Layer 4 of a small transformer language model trained on English Wikipedia (8 layers, counted from 0, width 128).
A neuron adds its activation times its output weights to the MLP's output. To switch it off is to set its activation to zero at one token and run the rest of the model.
A neuron's activation on a vector x is GELU(weights . x), where the dot is the dot product.

Input weights of the MLP neurons that the questions are about. A number n stands for n times 0.0075.
n0: -16 -32 -10 31 -6 2 14 20 10 25 56 -24 -26 18 46 15 -19 22 8 1 31 -25 -22 -2 -9 -11 21 42 -33 21 -23 5 -20 19 34 13 -16 -35 -26 -17 27 12 28 -1 -12 -11 -20 -12 1 -52 11 17 11 3 36 -11 -29 -36 -18 -13 -8 3 23 1 -8 -4 -14 2 -10 13 -20 11 -13 0 14 -8 13 28 -9 44 -1 -11 26 13 5 11 -23 -6 42 -52 10 22 13 5 -18 -15 1 19 7 13 -22 -1 -6 21 15 -36 -13 -30 -5 -40 2 27 24 -27 14 35 23 3 -13 -5 -22 -23 7 36 6 2 6 -53
n50: 7 -57 33 -8 -13 -12 -41 -16 11 28 10 -13 -20 17 -21 -5 -16 -14 -14 -13 15 -29 -26 -35 39 3 40 -29 41 27 11 -10 53 11 55 11 -36 -24 16 -2 20 -3 29 18 10 -13 -51 -23 -69 9 -34 1 24 -16 13 27 -28 -8 1 8 9 20 -4 -38 -24 -17 15 14 -66 34 16 65 3 -37 -22 9 94 8 -59 -48 42 24 -66 7 -1 -41 28 18 30 61 -1 2 -37 -8 39 19 4 32 -25 3 -5 -88 24 -18 -11 36 10 19 7 -69 5 11 10 -5 13 -1 -24 20 58 7 -17 -10 4 -20 18 -4 2 10
n86: 12 -29 22 -2 -22 -16 -6 46 2 28 -26 18 45 34 -21 -20 17 52 27 28 -8 32 -12 -33 19 14 48 -40 -8 -41 -39 -29 22 19 15 -14 -51 14 57 -20 -27 46 -4 18 -33 29 42 -26 -40 -10 27 -16 -17 -16 -4 -16 38 2 16 -6 21 -31 -40 61 -24 -9 -19 -29 -23 16 -3 -12 2 6 9 21 7 -2 1 12 14 6 1 -50 9 43 34 82 16 -12 -11 -44 -7 5 -33 4 13 28 -8 33 24 2 -81 -7 -1 -27 29 -2 -66 6 -18 5 -23 -3 12 0 -19 12 -2 -72 16 13 -55 39 -14 25 46 -2
n89: -5 -17 68 -10 -10 2 10 -36 9 24 -4 38 11 8 41 39 7 40 12 11 35 24 -21 -20 23 -35 -25 41 -56 -13 39 52 7 -47 -46 1 3 11 5 -16 37 -5 -12 14 -42 2 -16 5 -16 4 3 29 -23 -9 11 -7 3 18 36 -61 -4 5 48 2 -46 9 -1 -17 25 -20 2 5 40 7 -48 -51 -6 -3 -34 -2 2 10 -42 -14 11 -12 18 -31 43 5 -36 -42 1 20 21 2 -9 -49 17 -12 10 -6 -13 -17 -77 16 39 20 -3 -48 13 11 3 38 22 -33 15 28 -14 -10 35 34 22 -12 -37 -5 -10 -18
n150: 17 12 -17 -11 3 18 12 -18 -10 -34 -3 -9 18 42 6 -21 -12 16 -4 6 6 -5 14 -12 18 -2 1 31 -12 0 59 23 10 13 26 11 -16 17 -8 -29 10 -13 9 -11 19 13 1 4 -19 -38 46 -41 -9 8 21 24 -4 16 3 -13 -9 5 1 8 32 21 5 3 -3 29 3 19 19 9 -13 -33 -7 31 -42 -9 -16 10 -36 0 7 -16 4 -10 -35 -16 -9 14 -35 19 -26 10 -26 -33 -11 11 20 -42 -36 7 -5 -15 10 13 10 9 8 17 -3 11 -5 2 -15 3 13 20 17 17 -45 10 15 2 -30 -17
n188: -28 -4 12 7 17 -29 27 20 8 14 25 16 6 13 -22 -4 -21 12 3 -2 -12 27 4 -7 5 4 -5 11 -5 0 -2 8 1 -9 -8 13 -2 3 3 -2 1 16 6 -31 20 42 -25 16 2 -17 57 -15 12 20 -17 -1 7 -3 -11 -22 13 -33 33 -3 13 -35 22 -28 17 -19 24 3 1 -2 4 -13 -30 -13 27 -10 -1 19 12 5 -28 11 -28 6 4 0 -34 0 5 13 -12 -12 10 -26 22 -8 18 -36 -26 -13 -12 13 6 23 -7 31 4 15 -38 21 17 -33 10 -32 1 -3 9 -8 -4 -43 -14 8 6 5
n290: 2 13 26 29 27 14 14 11 37 -11 -4 7 -3 26 49 22 3 -8 -68 -16 -64 -1 4 -9 10 25 1 -43 -37 -2 -20 -6 27 -3 -13 12 -9 3 -10 33 -16 -8 -11 23 2 16 4 2 7 -27 11 9 19 21 -1 -33 25 -12 15 8 26 -11 -7 35 -11 -27 26 19 26 25 9 -13 -9 8 38 -43 -1 1 5 37 4 32 -25 -10 -35 -23 -9 -5 54 -27 31 15 -34 -23 -4 -10 -8 46 -9 -36 -30 -1 -37 -39 -25 12 0 -29 -10 -21 30 23 -23 -1 -27 1 -22 12 14 -3 -3 -4 9 5 18 -19 3 -38
n362: 16 10 -1 -13 -12 -14 -18 10 16 37 28 14 -34 -38 61 -8 25 -27 -9 8 4 51 5 25 12 -5 -2 3 11 6 23 -35 66 13 -51 -15 -22 12 11 11 4 3 -9 33 -15 25 39 32 8 14 19 -33 9 -10 -16 -4 7 7 31 7 15 15 3 -9 13 -7 19 11 -39 -3 1 16 11 3 3 33 27 -8 -17 13 -7 -15 -5 23 -26 -10 -35 -7 -8 -4 -42 -7 -58 -16 -18 -37 16 8 23 25 -64 11 -38 5 -47 39 20 34 15 9 9 -19 14 12 27 -4 -31 -23 3 -5 -38 -24 -52 -30 8 16 -24 3
n368: 29 -29 28 20 -16 16 9 11 18 57 1 -38 25 11 18 -44 -18 6 15 10 14 23 -44 -2 18 41 -32 19 -37 39 -30 -27 -28 18 6 -20 23 4 -5 3 24 -36 -14 -36 -34 9 12 -14 -29 26 16 40 38 54 -23 -7 22 2 -20 1 -38 -10 -1 -10 -9 10 25 -50 -8 6 -1 17 -1 0 -30 -20 -32 -7 39 11 13 12 -18 -31 -4 24 39 -7 4 -18 -29 19 -15 -15 -84 4 23 23 36 1 -12 -29 3 10 -26 19 9 -11 2 3 25 34 -12 -19 10 -11 9 -11 25 18 12 1 1 -5 -24 -24 34 -19
n377: 31 -15 33 0 9 -6 -1 -3 -27 -39 -31 -2 54 -27 2 9 -1 14 27 -15 -16 41 17 -29 -16 9 -30 -22 -27 40 24 -10 -14 4 -28 14 -51 6 24 -13 13 45 -2 0 11 42 12 -9 27 26 11 -17 -52 2 -14 12 -13 -17 -1 -15 37 -4 1 42 22 25 13 -19 10 -12 -6 -4 -9 -11 -5 -2 -11 9 -51 1 -31 21 -6 -38 -45 -17 0 -6 -10 -10 20 36 23 -8 23 17 28 -7 -7 -3 3 -9 -1 -13 -10 1 12 32 -18 -42 -15 -9 -51 3 10 3 -20 -1 24 34 -20 -1 9 5 11 5 -22 -13
n484: -9 14 8 -37 12 20 7 -20 -21 31 13 39 -2 -20 -19 -34 -17 -6 7 -8 82 -41 -25 28 4 -7 -31 -4 1 -13 37 -12 12 -13 -24 -8 33 -27 7 -18 -39 33 -19 11 -15 -10 21 -32 23 -2 5 40 11 -27 -6 -11 43 16 0 2 -11 -28 29 -2 -9 -6 -16 7 8 62 -14 -1 27 25 21 2 -8 12 16 35 -25 -51 7 -12 38 26 -15 -20 49 -44 27 -24 -15 19 -18 38 19 -45 19 4 -55 33 37 46 11 34 -93 -5 6 -19 -7 17 13 -29 4 -20 13 -4 15 19 11 -34 27 31 -31 -52 15 -37
n506: -2 12 27 -9 22 30 19 -5 -24 -6 3 -3 -5 -1 16 -15 9 -15 -11 5 -1 -22 11 -6 4 4 -27 26 -11 1 -5 -41 -1 13 -2 -19 -6 -5 -20 2 -18 39 1 27 7 -23 -42 -14 1 4 -8 -9 -2 12 39 -19 1 4 -22 13 -14 -7 -26 22 -16 -7 10 3 -6 -16 2 -17 24 4 -11 -6 21 12 9 -13 -6 -6 0 29 -13 -1 -16 2 -9 -8 30 5 16 3 12 -36 2 -3 7 12 26 -8 -5 -11 -4 13 16 -4 47 5 -5 -2 4 5 -21 -16 -11 9 -26 15 -24 -14 39 26 -18 -10 -11 -8

Output weights of the MLP neurons that the questions are about. A number n stands for n times 0.0088.
n0: -31 17 25 -73 25 5 14 0 18 -6 23 2 7 45 12 -2 24 0 18 -46 -47 6 -9 -46 -18 12 -27 -16 -5 4 -34 -3 -18 -9 -8 -3 -51 -17 -6 29 38 43 20 24 39 57 -2 -3 -38 -83 -18 -11 47 13 28 -29 -10 -20 -23 51 12 35 3 -37 64 -50 -14 -38 6 -20 15 19 -22 -23 6 -38 -30 -35 -3 -10 14 -11 2 -13 -8 28 11 23 -74 -6 -4 18 -32 -2 3 8 -32 -17 0 13 3 -42 16 -5 -20 22 20 43 22 32 38 -1 1 27 -8 39 13 93 -22 10 -27 6 -18 14 8 -31 41 -7
n50: 31 31 -16 -50 50 -22 -38 -53 0 -6 -35 -21 -37 21 13 -47 -73 -4 -24 14 25 -32 -19 -1 71 47 15 0 -42 45 -14 -11 -12 -80 -19 22 -24 -14 52 11 -15 21 22 33 14 30 -22 -35 38 50 -26 -58 -14 21 19 22 10 15 16 42 2 42 -28 -25 52 17 11 29 31 -5 -13 52 6 -19 -10 20 -52 -39 43 -49 -21 -31 24 -12 -24 -89 -17 -12 -7 27 12 24 20 -13 41 31 49 44 -11 -22 -6 35 21 -25 -63 3 -13 -71 -11 -11 76 34 21 62 15 -8 13 -35 -13 -17 5 16 7 25 -68 -14 57 -16
n86: 54 -11 1 40 0 -58 -20 17 -6 -12 37 12 -53 49 4 -12 17 -9 -8 59 -10 47 5 -14 32 -34 24 -16 10 -36 -51 -21 -70 25 -60 -43 -5 -61 6 -10 -22 17 -5 9 1 45 31 2 -4 14 42 -58 30 -57 -21 -8 -53 -8 -12 -2 -29 -21 -39 -34 -28 21 -20 14 -29 10 27 8 -31 20 61 2 20 3 -5 33 42 -15 8 8 22 -61 -40 1 23 -30 -13 18 30 -21 22 -31 76 16 56 -41 29 -17 13 -16 20 -3 76 39 15 6 21 19 -29 -63 65 -52 -7 12 34 25 -4 -10 -17 -52 26 4 12 -10
n89: -31 17 7 27 38 29 34 9 21 -37 -2 23 -40 -30 -18 22 -16 43 20 18 3 -36 -45 31 -7 6 -20 45 -5 9 35 -1 11 1 -26 -5 38 30 87 17 24 26 -26 -37 -4 49 7 -12 -28 -47 28 -52 -15 -25 -15 15 -20 40 -53 9 -8 1 -19 -1 -8 -82 -44 -18 -26 -51 -2 -22 -11 8 -39 -17 5 9 -5 -52 22 13 42 1 28 -32 5 -71 0 12 -39 2 24 -24 -24 -12 -28 -33 2 0 62 -70 8 -62 39 21 40 20 10 22 47 17 58 6 20 4 62 54 -14 5 2 12 44 -79 -13 -24 11 -53
n150: -7 -35 5 -28 21 7 -14 27 40 68 50 -24 10 -18 27 27 21 -26 7 -2 -7 -40 1 -6 -22 9 -13 -21 -12 -14 23 32 -5 -30 -44 47 25 21 50 -13 -37 38 -2 40 -8 -60 -12 -32 -52 17 6 30 -9 -35 12 -2 -37 -11 40 -12 -18 -30 -7 2 17 13 50 26 -2 -16 -33 -4 25 4 57 18 -18 12 21 -26 -49 -22 -26 19 31 -22 -18 -14 10 -5 -15 -1 49 -10 -7 -2 -8 23 21 -2 -34 -14 2 54 -32 -33 22 -14 -4 -32 42 -23 16 -7 8 9 -11 41 -49 -13 -7 18 26 2 2 23 -1 35
n188: -5 -18 -22 45 -37 -1 -4 1 -36 35 -22 15 8 9 -11 50 -28 8 18 -22 -4 17 -12 -4 -25 -10 9 17 -20 -13 14 -22 -14 4 41 12 21 18 -22 -34 -11 -14 21 -26 20 3 57 -5 -7 70 -26 -7 -3 -15 -11 -10 -8 -8 -32 25 -20 20 3 28 -1 -16 -38 32 -26 47 -4 -22 -31 -8 -23 23 -1 14 -25 -9 -27 -61 12 -15 -11 12 13 32 -9 12 33 -15 -7 -6 1 10 17 -11 -17 32 -17 46 -41 15 4 29 -43 11 7 -31 24 -2 4 9 1 7 -13 25 0 -26 17 23 2 24 -15 -9 -25 32
n290: 22 32 1 51 -38 -13 -19 34 -18 -37 -21 36 38 12 -19 25 -71 94 -46 -34 -21 14 22 32 -20 13 14 -72 14 18 -15 -37 20 -37 6 -28 -49 20 19 44 47 -18 -56 6 40 -51 51 9 -29 6 -17 8 1 -22 -34 60 -38 22 -17 40 -18 -46 36 18 -37 -64 46 47 16 -49 -4 -85 -31 -19 -8 -73 33 -12 -3 -76 47 35 -9 -3 -47 0 -16 23 49 -18 44 28 46 53 -25 64 6 62 -19 48 -53 15 14 45 -17 23 -28 30 19 -47 27 20 -82 45 -46 -28 31 -2 -23 41 35 -3 -7 -15 -42 -39 67 0
n362: 1 -7 -2 28 -38 6 -45 -35 22 2 24 8 21 20 11 47 -30 -37 17 6 -27 -76 34 -6 26 -33 -2 15 -19 -25 -21 6 -24 -41 -3 8 24 -35 38 48 32 -64 15 23 42 7 11 -27 9 -17 -22 -39 14 2 -11 -17 -21 -3 10 -26 -16 -12 43 -24 -3 9 8 -23 -55 27 -20 -42 8 22 5 -43 -17 7 -8 -18 26 -7 -4 25 -7 24 34 22 -20 -18 46 14 -2 10 40 43 14 -20 14 -17 34 30 -4 10 13 -38 0 -2 -2 -37 -29 -1 -2 -2 13 -4 2 7 -25 19 50 1 0 -21 67 2 6 2
n368: 16 -41 33 47 -69 60 1 11 23 -31 -36 29 38 21 -20 5 28 5 26 -12 -68 7 5 -35 0 22 35 -10 -25 -13 -3 4 -80 -38 10 38 17 -11 -1 -11 14 32 -45 -9 13 -27 10 -8 13 12 -48 37 28 -23 12 38 36 4 47 -14 -37 -10 21 -44 -20 7 -33 8 -20 32 -1 -45 5 -30 23 -60 -22 -48 30 -16 -10 50 18 14 -19 40 -85 43 6 -7 -10 -20 32 45 2 -45 -40 15 -33 14 21 -45 17 -9 6 -38 28 -19 -39 10 4 -1 26 23 -20 -7 94 37 53 -32 -31 6 26 -15 44 -2 -1 50
n377: -2 -21 -32 26 -20 19 16 34 -21 56 2 4 9 30 0 -29 7 -12 -13 -37 34 2 37 -7 22 15 -5 -45 -29 -77 12 31 -43 11 -6 -74 -2 4 5 -19 -13 -51 -15 -14 17 -5 4 35 -1 48 -25 40 -9 14 37 -21 2 -36 6 -22 39 15 17 -8 -9 -26 -59 36 15 -9 0 -11 -16 6 31 -6 32 -14 36 11 -32 -43 -17 0 -19 -4 67 -4 -86 -17 27 -30 -15 -5 -6 -8 8 41 -10 19 17 2 75 -6 -18 32 2 -37 13 16 -53 -29 10 32 -32 -46 27 52 63 2 -2 -19 22 -12 34 -10 -5 3
n484: -11 -5 13 -48 -4 -27 7 17 -28 10 -36 7 -44 9 69 -5 -4 -32 19 -32 27 -15 -19 -59 -29 50 47 -18 -16 -21 -27 -13 -1 -6 18 -24 25 89 -12 5 -12 -3 28 15 31 33 -42 -4 -15 12 12 27 8 -8 -22 57 -2 -28 -5 9 -13 18 13 39 52 -1 -15 -21 -50 -10 -25 93 -40 1 60 -28 19 9 -4 -29 -40 -16 -11 14 -27 -37 81 5 -62 11 16 34 12 -18 -6 -53 0 6 -2 6 26 31 -14 1 -51 3 24 -7 8 19 3 -23 12 45 13 20 37 -43 -26 -13 37 21 -51 34 -57 26 -40 23
n506: -33 -48 -21 -2 -2 -23 3 -17 -14 -14 -2 -10 4 0 38 15 -16 -21 22 -26 -23 43 -32 -2 -23 -46 1 -45 17 -5 4 3 13 -18 22 -2 -43 -28 -8 -13 -25 -13 33 -7 21 -7 2 2 14 60 -24 29 19 -5 -21 9 26 19 13 -2 28 29 -35 5 0 -10 13 6 -22 -2 -7 -14 -33 -8 -59 9 7 -48 -1 -16 67 -4 23 18 34 19 10 27 -23 19 6 -1 15 -19 -7 -26 16 -7 -33 12 -28 -2 -8 -7 70 12 -28 -9 18 -10 10 -2 30 -28 54 -5 33 31 -10 -35 14 9 -3 33 28 -6 -16 82

Each question names a token from some text and the token that comes next. It shows the vector x that enters the MLP there. A number n stands for n times 0.039.

Then comes g, the gradient of the next token's log-probability with respect to the MLP's output, scaled to length 1. A neuron's effect is roughly proportional to its activation times (output weights . g). A number n stands for n times 0.0037.

" P", then "B"
x: 15 1 17 -18 -33 48 20 -8 52 -8 -8 -52 0 -19 -9 18 -15 -1 40 53 6 -23 -38 51 18 -29 -26 0 -2 -22 -23 16 19 -5 -31 16 2 20 -22 53 0 -7 -4 -8 -2 1 -1 -6 -34 -32 -16 20 2 -31 10 -16 -21 6 -10 1 39 -31 20 -23 -20 9 -5 10 -23 -24 33 -30 -10 -17 20 -10 -22 -7 15 -28 26 52 18 16 24 17 7 -46 10 -8 12 34 -3 16 9 9 4 21 9 23 31 1 30 15 13 -20 -12 -1 -20 12 25 -47 26 -2 -23 -11 -5 28 -13 -17 -21 22 -19 10 -64 36 -37 19
g: -12 -27 28 1 5 -29 39 -29 23 -25 32 -55 6 -5 6 6 -1 15 1 -1 29 31 1 36 -17 -12 13 -6 10 -10 17 29 -7 19 -17 0 -7 -28 -54 -29 -16 7 -34 -9 39 9 -20 9 26 12 -32 35 14 -7 15 -10 -11 -22 15 21 -2 38 20 -12 45 -63 43 3 -5 31 -3 59 -12 4 54 -46 -16 -29 0 32 -10 -14 17 -27 -4 6 -2 -50 -31 2 30 23 -16 25 17 -30 -17 22 -43 -34 -43 5 -4 18 -27 -20 -29 -3 -14 13 -5 33 20 -7 26 10 7 24 6 6 -8 -1 12 -27 10 -25 18 -20
Which neuron, switched off, raises the next token's probability most? n89

"ine", then " O"
x: -11 18 1 -3 -21 53 12 -22 3 5 -33 -55 -1 6 10 -1 10 6 -4 48 2 -24 -33 29 -36 -12 -27 3 53 15 -15 29 -8 -19 -32 15 -34 24 20 32 -11 -11 -51 -28 21 -30 21 2 -51 -38 -12 11 -4 -24 12 15 16 -6 -15 22 13 3 37 -19 11 13 8 25 4 -11 -5 -33 -15 -7 10 21 -17 -29 -16 -13 8 34 -2 -21 -4 10 3 -16 22 27 -17 5 22 16 22 -17 -17 9 -5 13 24 9 5 -2 25 -32 -7 16 3 36 26 -63 9 -23 31 -20 29 13 -13 -26 -4 22 -10 1 -55 3 12 64
g: -33 0 3 -62 3 31 20 32 -30 16 11 -10 44 -10 6 -46 3 19 44 3 -41 1 46 28 -43 -23 21 21 14 19 -4 3 27 -28 -5 -1 28 34 -68 -15 -2 1 -10 -3 -42 -21 -19 27 -15 9 21 13 -5 6 -8 44 -13 -36 26 -19 -13 -17 -23 16 -4 -12 -40 -4 -13 4 -18 -13 17 -11 6 1 -19 58 10 31 -19 -7 -17 2 26 4 36 -3 14 38 -5 13 -30 -37 -14 -17 -7 15 3 -50 -30 34 -48 16 11 16 -32 -33 24 11 10 14 -14 24 25 7 -18 25 8 20 -22 11 21 13 19 -21 -7 8
Switching off which neuron hurts the next token most? n86

"|", then " Women"
x: -42 22 2 -4 -43 54 33 5 15 1 11 -49 10 5 -21 -10 -3 -9 34 23 -13 3 -40 26 -13 -12 -6 24 34 11 -49 -1 17 4 -26 6 -30 41 0 37 -3 -30 -7 17 15 -1 26 3 0 -4 12 25 -4 -54 -5 15 -26 -8 -23 21 34 -7 13 -16 -18 -10 20 42 11 -21 -14 -25 -50 -15 25 0 -30 -6 11 -2 4 34 14 16 23 21 -13 -38 -21 7 -2 49 13 5 11 38 -33 1 11 16 14 11 5 15 6 -14 -6 1 -25 14 29 -45 -10 -13 -17 -39 3 10 -9 1 0 28 -37 1 -40 22 -22 17
g: 38 14 20 23 -14 -19 -14 -2 -3 -55 -26 -5 -5 -28 -16 34 -42 -3 -18 -12 -41 3 37 3 -19 -35 25 -43 24 34 5 6 4 29 -5 -3 -39 3 -1 43 28 23 39 15 7 13 -14 -1 -2 -5 -6 -26 -18 17 0 -14 13 25 -8 -1 3 18 29 -6 26 -11 -22 -33 19 12 5 -41 9 -49 -20 3 -14 -5 2 33 29 17 -24 5 49 -8 0 -9 36 3 -17 24 2 27 -23 -46 -37 -32 -2 17 -11 -5 -70 0 2 15 3 10 37 27 10 -9 -65 2 39 8 -26 7 21 -24 22 -7 39 16 15 -34 -7 33
Which two neurons, each switched off alone, lower its probability most, in order? n377, n150

" the", then " Gold"
x: -18 18 -27 -7 -25 71 23 -29 37 15 -1 -26 10 -19 -18 -11 -19 -18 -3 1 -16 -1 -37 33 -2 -16 -19 -18 8 -14 -27 2 21 9 -31 10 -7 39 1 9 22 -3 -19 -18 13 1 2 7 -2 -11 5 38 -3 -31 -8 -5 2 -6 0 15 18 4 30 -27 41 -23 7 22 -16 -31 -16 -16 -60 -25 31 10 -36 -15 0 2 -6 52 7 -1 84 -8 1 -18 14 -9 -2 41 15 0 6 22 -26 9 -1 10 12 -3 18 19 29 -42 -2 27 -25 39 14 -9 -20 33 -6 -13 -3 -1 3 -3 -5 12 -18 -9 -40 15 -13 21
g: 48 -15 69 -25 23 -32 0 18 27 2 -5 3 8 -26 13 27 -9 -6 0 58 30 -18 -10 -1 -1 -11 -5 35 23 -29 15 0 -30 10 12 19 14 18 -35 -5 -11 3 1 12 -47 -7 36 -16 -14 15 -25 -53 41 -7 13 -7 -19 14 -49 -33 -23 1 -6 5 -47 -20 17 23 7 31 24 5 -38 6 12 -21 -23 -26 -18 35 51 5 -7 -29 -29 -24 23 10 19 -27 -9 -15 12 35 11 -39 -2 -9 13 -29 20 30 -19 -35 43 18 -16 19 -17 -17 25 24 -36 15 27 -8 -9 -20 10 -18 -9 23 27 30 -25 -18 -26 0
Switching off which neuron hurts the next token most? n188

"===", then "M"
x: -27 2 12 -1 -45 42 27 -2 2 1 -14 -59 19 4 4 -21 -35 -6 4 35 -29 -16 -20 -4 -28 -32 -2 8 47 7 -26 12 15 8 -25 17 -17 32 -3 60 16 -14 -33 16 1 -12 -3 27 24 1 3 16 -6 -17 17 12 -26 17 -14 9 5 2 1 -44 21 -2 5 32 -27 3 21 -54 -26 4 45 -13 -31 -13 12 5 21 29 7 21 36 -2 -3 -23 -7 39 7 53 25 -2 30 16 -38 -1 4 2 -26 -25 45 -2 5 -15 4 27 -24 -23 25 -13 -18 3 -30 -31 -37 19 16 12 -12 16 -26 12 -32 -19 -28 38
g: 28 -27 22 45 17 12 -7 -64 13 -9 -8 8 -32 -7 -15 -24 -26 37 -17 8 6 -31 4 26 -26 1 35 -25 -20 -9 4 33 -51 55 -12 18 0 -6 24 33 11 -49 -24 -19 27 -12 -40 -17 4 -9 19 9 0 28 -7 -3 -37 -28 -1 16 16 5 55 -35 61 47 -2 24 20 4 29 9 -10 17 -22 4 30 -23 8 -11 -15 10 5 -12 39 -24 33 29 -40 -19 -33 2 -9 2 -4 -18 8 8 -23 -18 35 26 -13 13 -12 -20 10 -33 -27 24 26 -5 0 15 -22 -42 -51 3 16 -12 -3 -9 -5 7 3 20 15 13
Switching off which neuron hurts the next token most? n50

"ive", then " school"
x: -20 23 12 -15 -35 53 13 -10 -1 36 12 -46 -7 -19 -24 -6 -3 -19 -16 32 -17 -27 -14 32 -2 -38 -20 -28 46 -24 -43 11 -8 18 -30 20 -10 33 27 35 27 9 -42 -15 18 3 -5 -5 -46 -19 -26 -3 13 -45 -7 -20 -3 8 -6 2 10 23 40 -36 26 5 8 26 -6 15 5 -41 -16 -9 12 4 3 -2 3 -1 14 39 -2 -3 40 10 16 -30 14 25 -25 38 18 -4 -16 -2 -7 13 -6 13 39 0 38 -1 17 -17 -1 27 0 24 -6 -76 10 -18 27 11 -7 -8 -15 -24 -27 24 -2 8 -44 24 -18 19
g: -2 22 3 20 3 -18 2 -19 -24 -34 39 -3 1 3 14 -8 -27 22 14 -40 32 -30 9 -25 2 -48 -41 -18 12 17 -1 -28 4 -17 14 21 -16 6 -25 3 42 -42 26 4 -64 53 2 -13 2 0 16 1 -16 -6 30 21 3 0 -50 -20 13 10 39 -36 -5 -1 2 4 15 14 -26 -7 61 -52 16 -12 7 -28 -22 -9 -10 -14 31 20 20 -27 39 -19 27 21 -36 -5 -12 43 -4 6 -20 -7 -29 26 25 3 38 -29 -32 32 -12 36 12 24 19 34 -14 39 -34 -6 -3 34 -4 1 -2 -4 -18 -17 -19 18 -11 28
Switching off which neuron hurts the next token most? n50

" Vi", then "ctor"
x: -14 3 -13 -25 -41 30 21 5 22 -28 -20 -41 -3 -8 -16 8 0 8 21 65 6 -19 -47 27 -19 -21 -43 11 33 9 -22 26 11 11 -18 11 -43 35 6 63 8 -25 2 3 18 -7 -5 -15 -27 -9 16 18 3 -38 -2 0 -39 -4 12 7 10 -26 22 -24 4 39 2 13 -18 -31 -6 -11 -22 -25 -2 17 -39 -16 21 -22 11 32 20 13 19 14 2 -30 9 14 -24 2 -19 5 23 5 18 -4 23 8 12 37 34 4 49 23 -9 23 -21 23 28 -45 16 -21 -36 -26 -2 16 -10 -6 -4 35 -3 -8 -36 44 -24 1
g: 13 13 25 -18 -9 13 34 -12 1 1 -31 -8 -12 -8 6 -28 22 -89 -52 -36 25 30 -5 -2 -7 -28 4 -26 11 41 47 31 -11 16 -16 -14 9 -4 -33 -10 6 -38 24 -50 38 27 25 15 8 48 12 -35 25 17 1 17 -23 -16 15 -17 -35 -17 -2 21 26 0 4 -8 25 -1 -10 12 44 -28 32 23 -4 3 -26 -28 23 -26 -2 -30 -10 -8 32 11 25 11 -30 17 13 42 42 -33 -13 23 0 2 -1 21 4 28 -2 12 -32 -5 -28 2 -16 -10 -30 -29 -18 22 -8 -14 -11 -20 19 -8 28 5 -7 -4 44 -41
Switching off which neuron hurts the next token most? n89

"z", then "er"
x: -28 31 -14 4 2 37 7 -23 36 18 -17 -52 -3 -10 -11 2 10 26 6 61 -15 -30 -25 42 -16 -35 -20 20 8 9 -10 7 23 -18 -43 31 0 39 -16 37 -11 -8 -40 -8 27 -10 23 6 -10 -23 -13 -21 -4 -30 18 -11 0 -39 22 0 16 3 20 -29 -10 30 13 21 -5 -8 15 -38 -23 -10 1 20 -5 -12 -11 -2 35 36 15 -47 -11 23 -13 -36 -27 27 15 62 21 0 0 0 0 28 11 -26 16 -11 13 15 31 -35 -14 5 8 51 39 -56 -5 -14 -40 11 13 -1 -26 -4 -14 -1 -21 8 -32 12 -12 35
g: 18 8 -31 -17 45 -16 -5 6 9 -19 -3 32 0 0 -4 -5 10 -9 -45 -50 36 -25 -33 7 14 -40 -14 -32 -12 -22 12 14 17 -25 1 15 2 -33 16 4 -7 -39 24 -21 -50 32 -1 -19 19 -56 3 -14 -8 9 21 9 16 51 2 19 -3 -38 5 -5 10 65 21 3 -19 14 -5 -6 50 3 -11 -31 21 15 10 7 -9 54 27 12 8 23 -14 22 24 -17 -17 -35 -18 -24 -67 -25 12 4 36 4 -28 16 7 32 -8 -25 -2 3 46 9 10 9 -20 3 -34 19 8 20 -10 30 -20 -16 43 -15 26 -30 -7 13
Switching off which neuron hurts the next token most? n188

"n", then "ical"
x: 16 15 -7 -3 -19 30 -14 -41 0 25 -17 -5 3 18 -26 2 -11 22 -7 75 -9 -54 -42 33 -13 -34 -8 -15 10 1 -18 -14 -9 21 -42 11 -8 27 -20 26 26 -29 -43 -18 34 -11 9 -12 -31 7 -2 2 -4 4 49 5 13 14 -36 -7 3 9 -3 -41 9 9 2 31 1 16 -5 -9 7 -34 12 9 25 11 -3 -17 29 43 36 -46 8 6 -7 -35 -9 4 14 -5 21 1 29 -10 -20 17 14 15 32 4 10 -2 40 -22 -23 16 11 52 23 -29 -25 8 -39 -17 10 2 -24 -29 -8 49 -18 27 -45 19 -12 10
g: 10 13 -6 -42 -31 9 46 38 -13 15 -22 -19 17 -31 20 -41 17 12 37 7 5 -27 -5 32 46 -51 -12 -55 -25 -5 8 -11 -37 28 -18 38 14 0 -6 -19 29 -15 22 12 -14 -5 13 9 22 5 -2 -32 55 -7 -26 -16 -20 13 -7 16 -38 -14 45 4 -4 12 -10 20 -1 -2 3 5 23 -10 16 1 -18 -2 -21 -8 -11 -24 4 -3 -8 -17 -10 -17 0 -34 74 -23 17 -46 -4 -2 -20 -8 34 8 3 -19 8 27 42 2 37 -34 61 -12 -14 -4 -17 -22 -8 4 24 -21 -22 5 25 -35 23 -13 36 32 -25 20
Switching off which neuron hurts the next token most? n50

" for", then " its"
x: 1 22 -21 -15 -33 56 7 1 31 8 2 -13 12 -23 -12 21 -19 3 2 4 -34 -23 -51 20 1 -22 -23 -5 22 2 -33 -10 2 -1 -31 9 -12 38 -20 24 32 6 -24 13 21 -29 15 13 -11 11 13 12 -24 -41 -6 -8 13 13 -7 4 30 -1 24 -26 30 12 -6 1 -18 12 20 -64 -21 -20 8 14 -32 -16 -2 -8 26 24 5 -30 50 12 14 -6 4 -13 0 94 29 4 8 5 5 0 -22 8 19 8 22 -1 29 -30 2 11 -11 22 6 -31 -51 1 -11 -14 -14 -24 -13 -5 -6 29 -17 19 -31 32 -34 46
g: -11 -19 -11 19 -17 22 -9 -7 -22 38 23 22 -19 -15 -17 4 -2 -11 -15 -8 -5 37 -38 14 -1 10 13 -22 18 11 -12 -7 20 -35 -12 -7 4 -39 -27 -31 -29 -4 -24 27 -15 -10 -28 23 45 -20 -9 37 27 9 32 -16 -8 31 43 -10 36 26 31 -45 -2 45 -70 -5 -11 23 -21 -18 18 20 11 -2 41 26 -1 -7 -8 -11 -33 -11 22 8 19 22 -24 -9 1 -8 28 19 -34 -31 21 16 -12 74 -8 -27 9 -4 -2 -30 3 -29 11 0 -2 17 57 18 33 -24 3 -23 0 -18 -61 5 -12 -16 39 -5 -10 -3
Switching off which neuron hurts the next token most? n377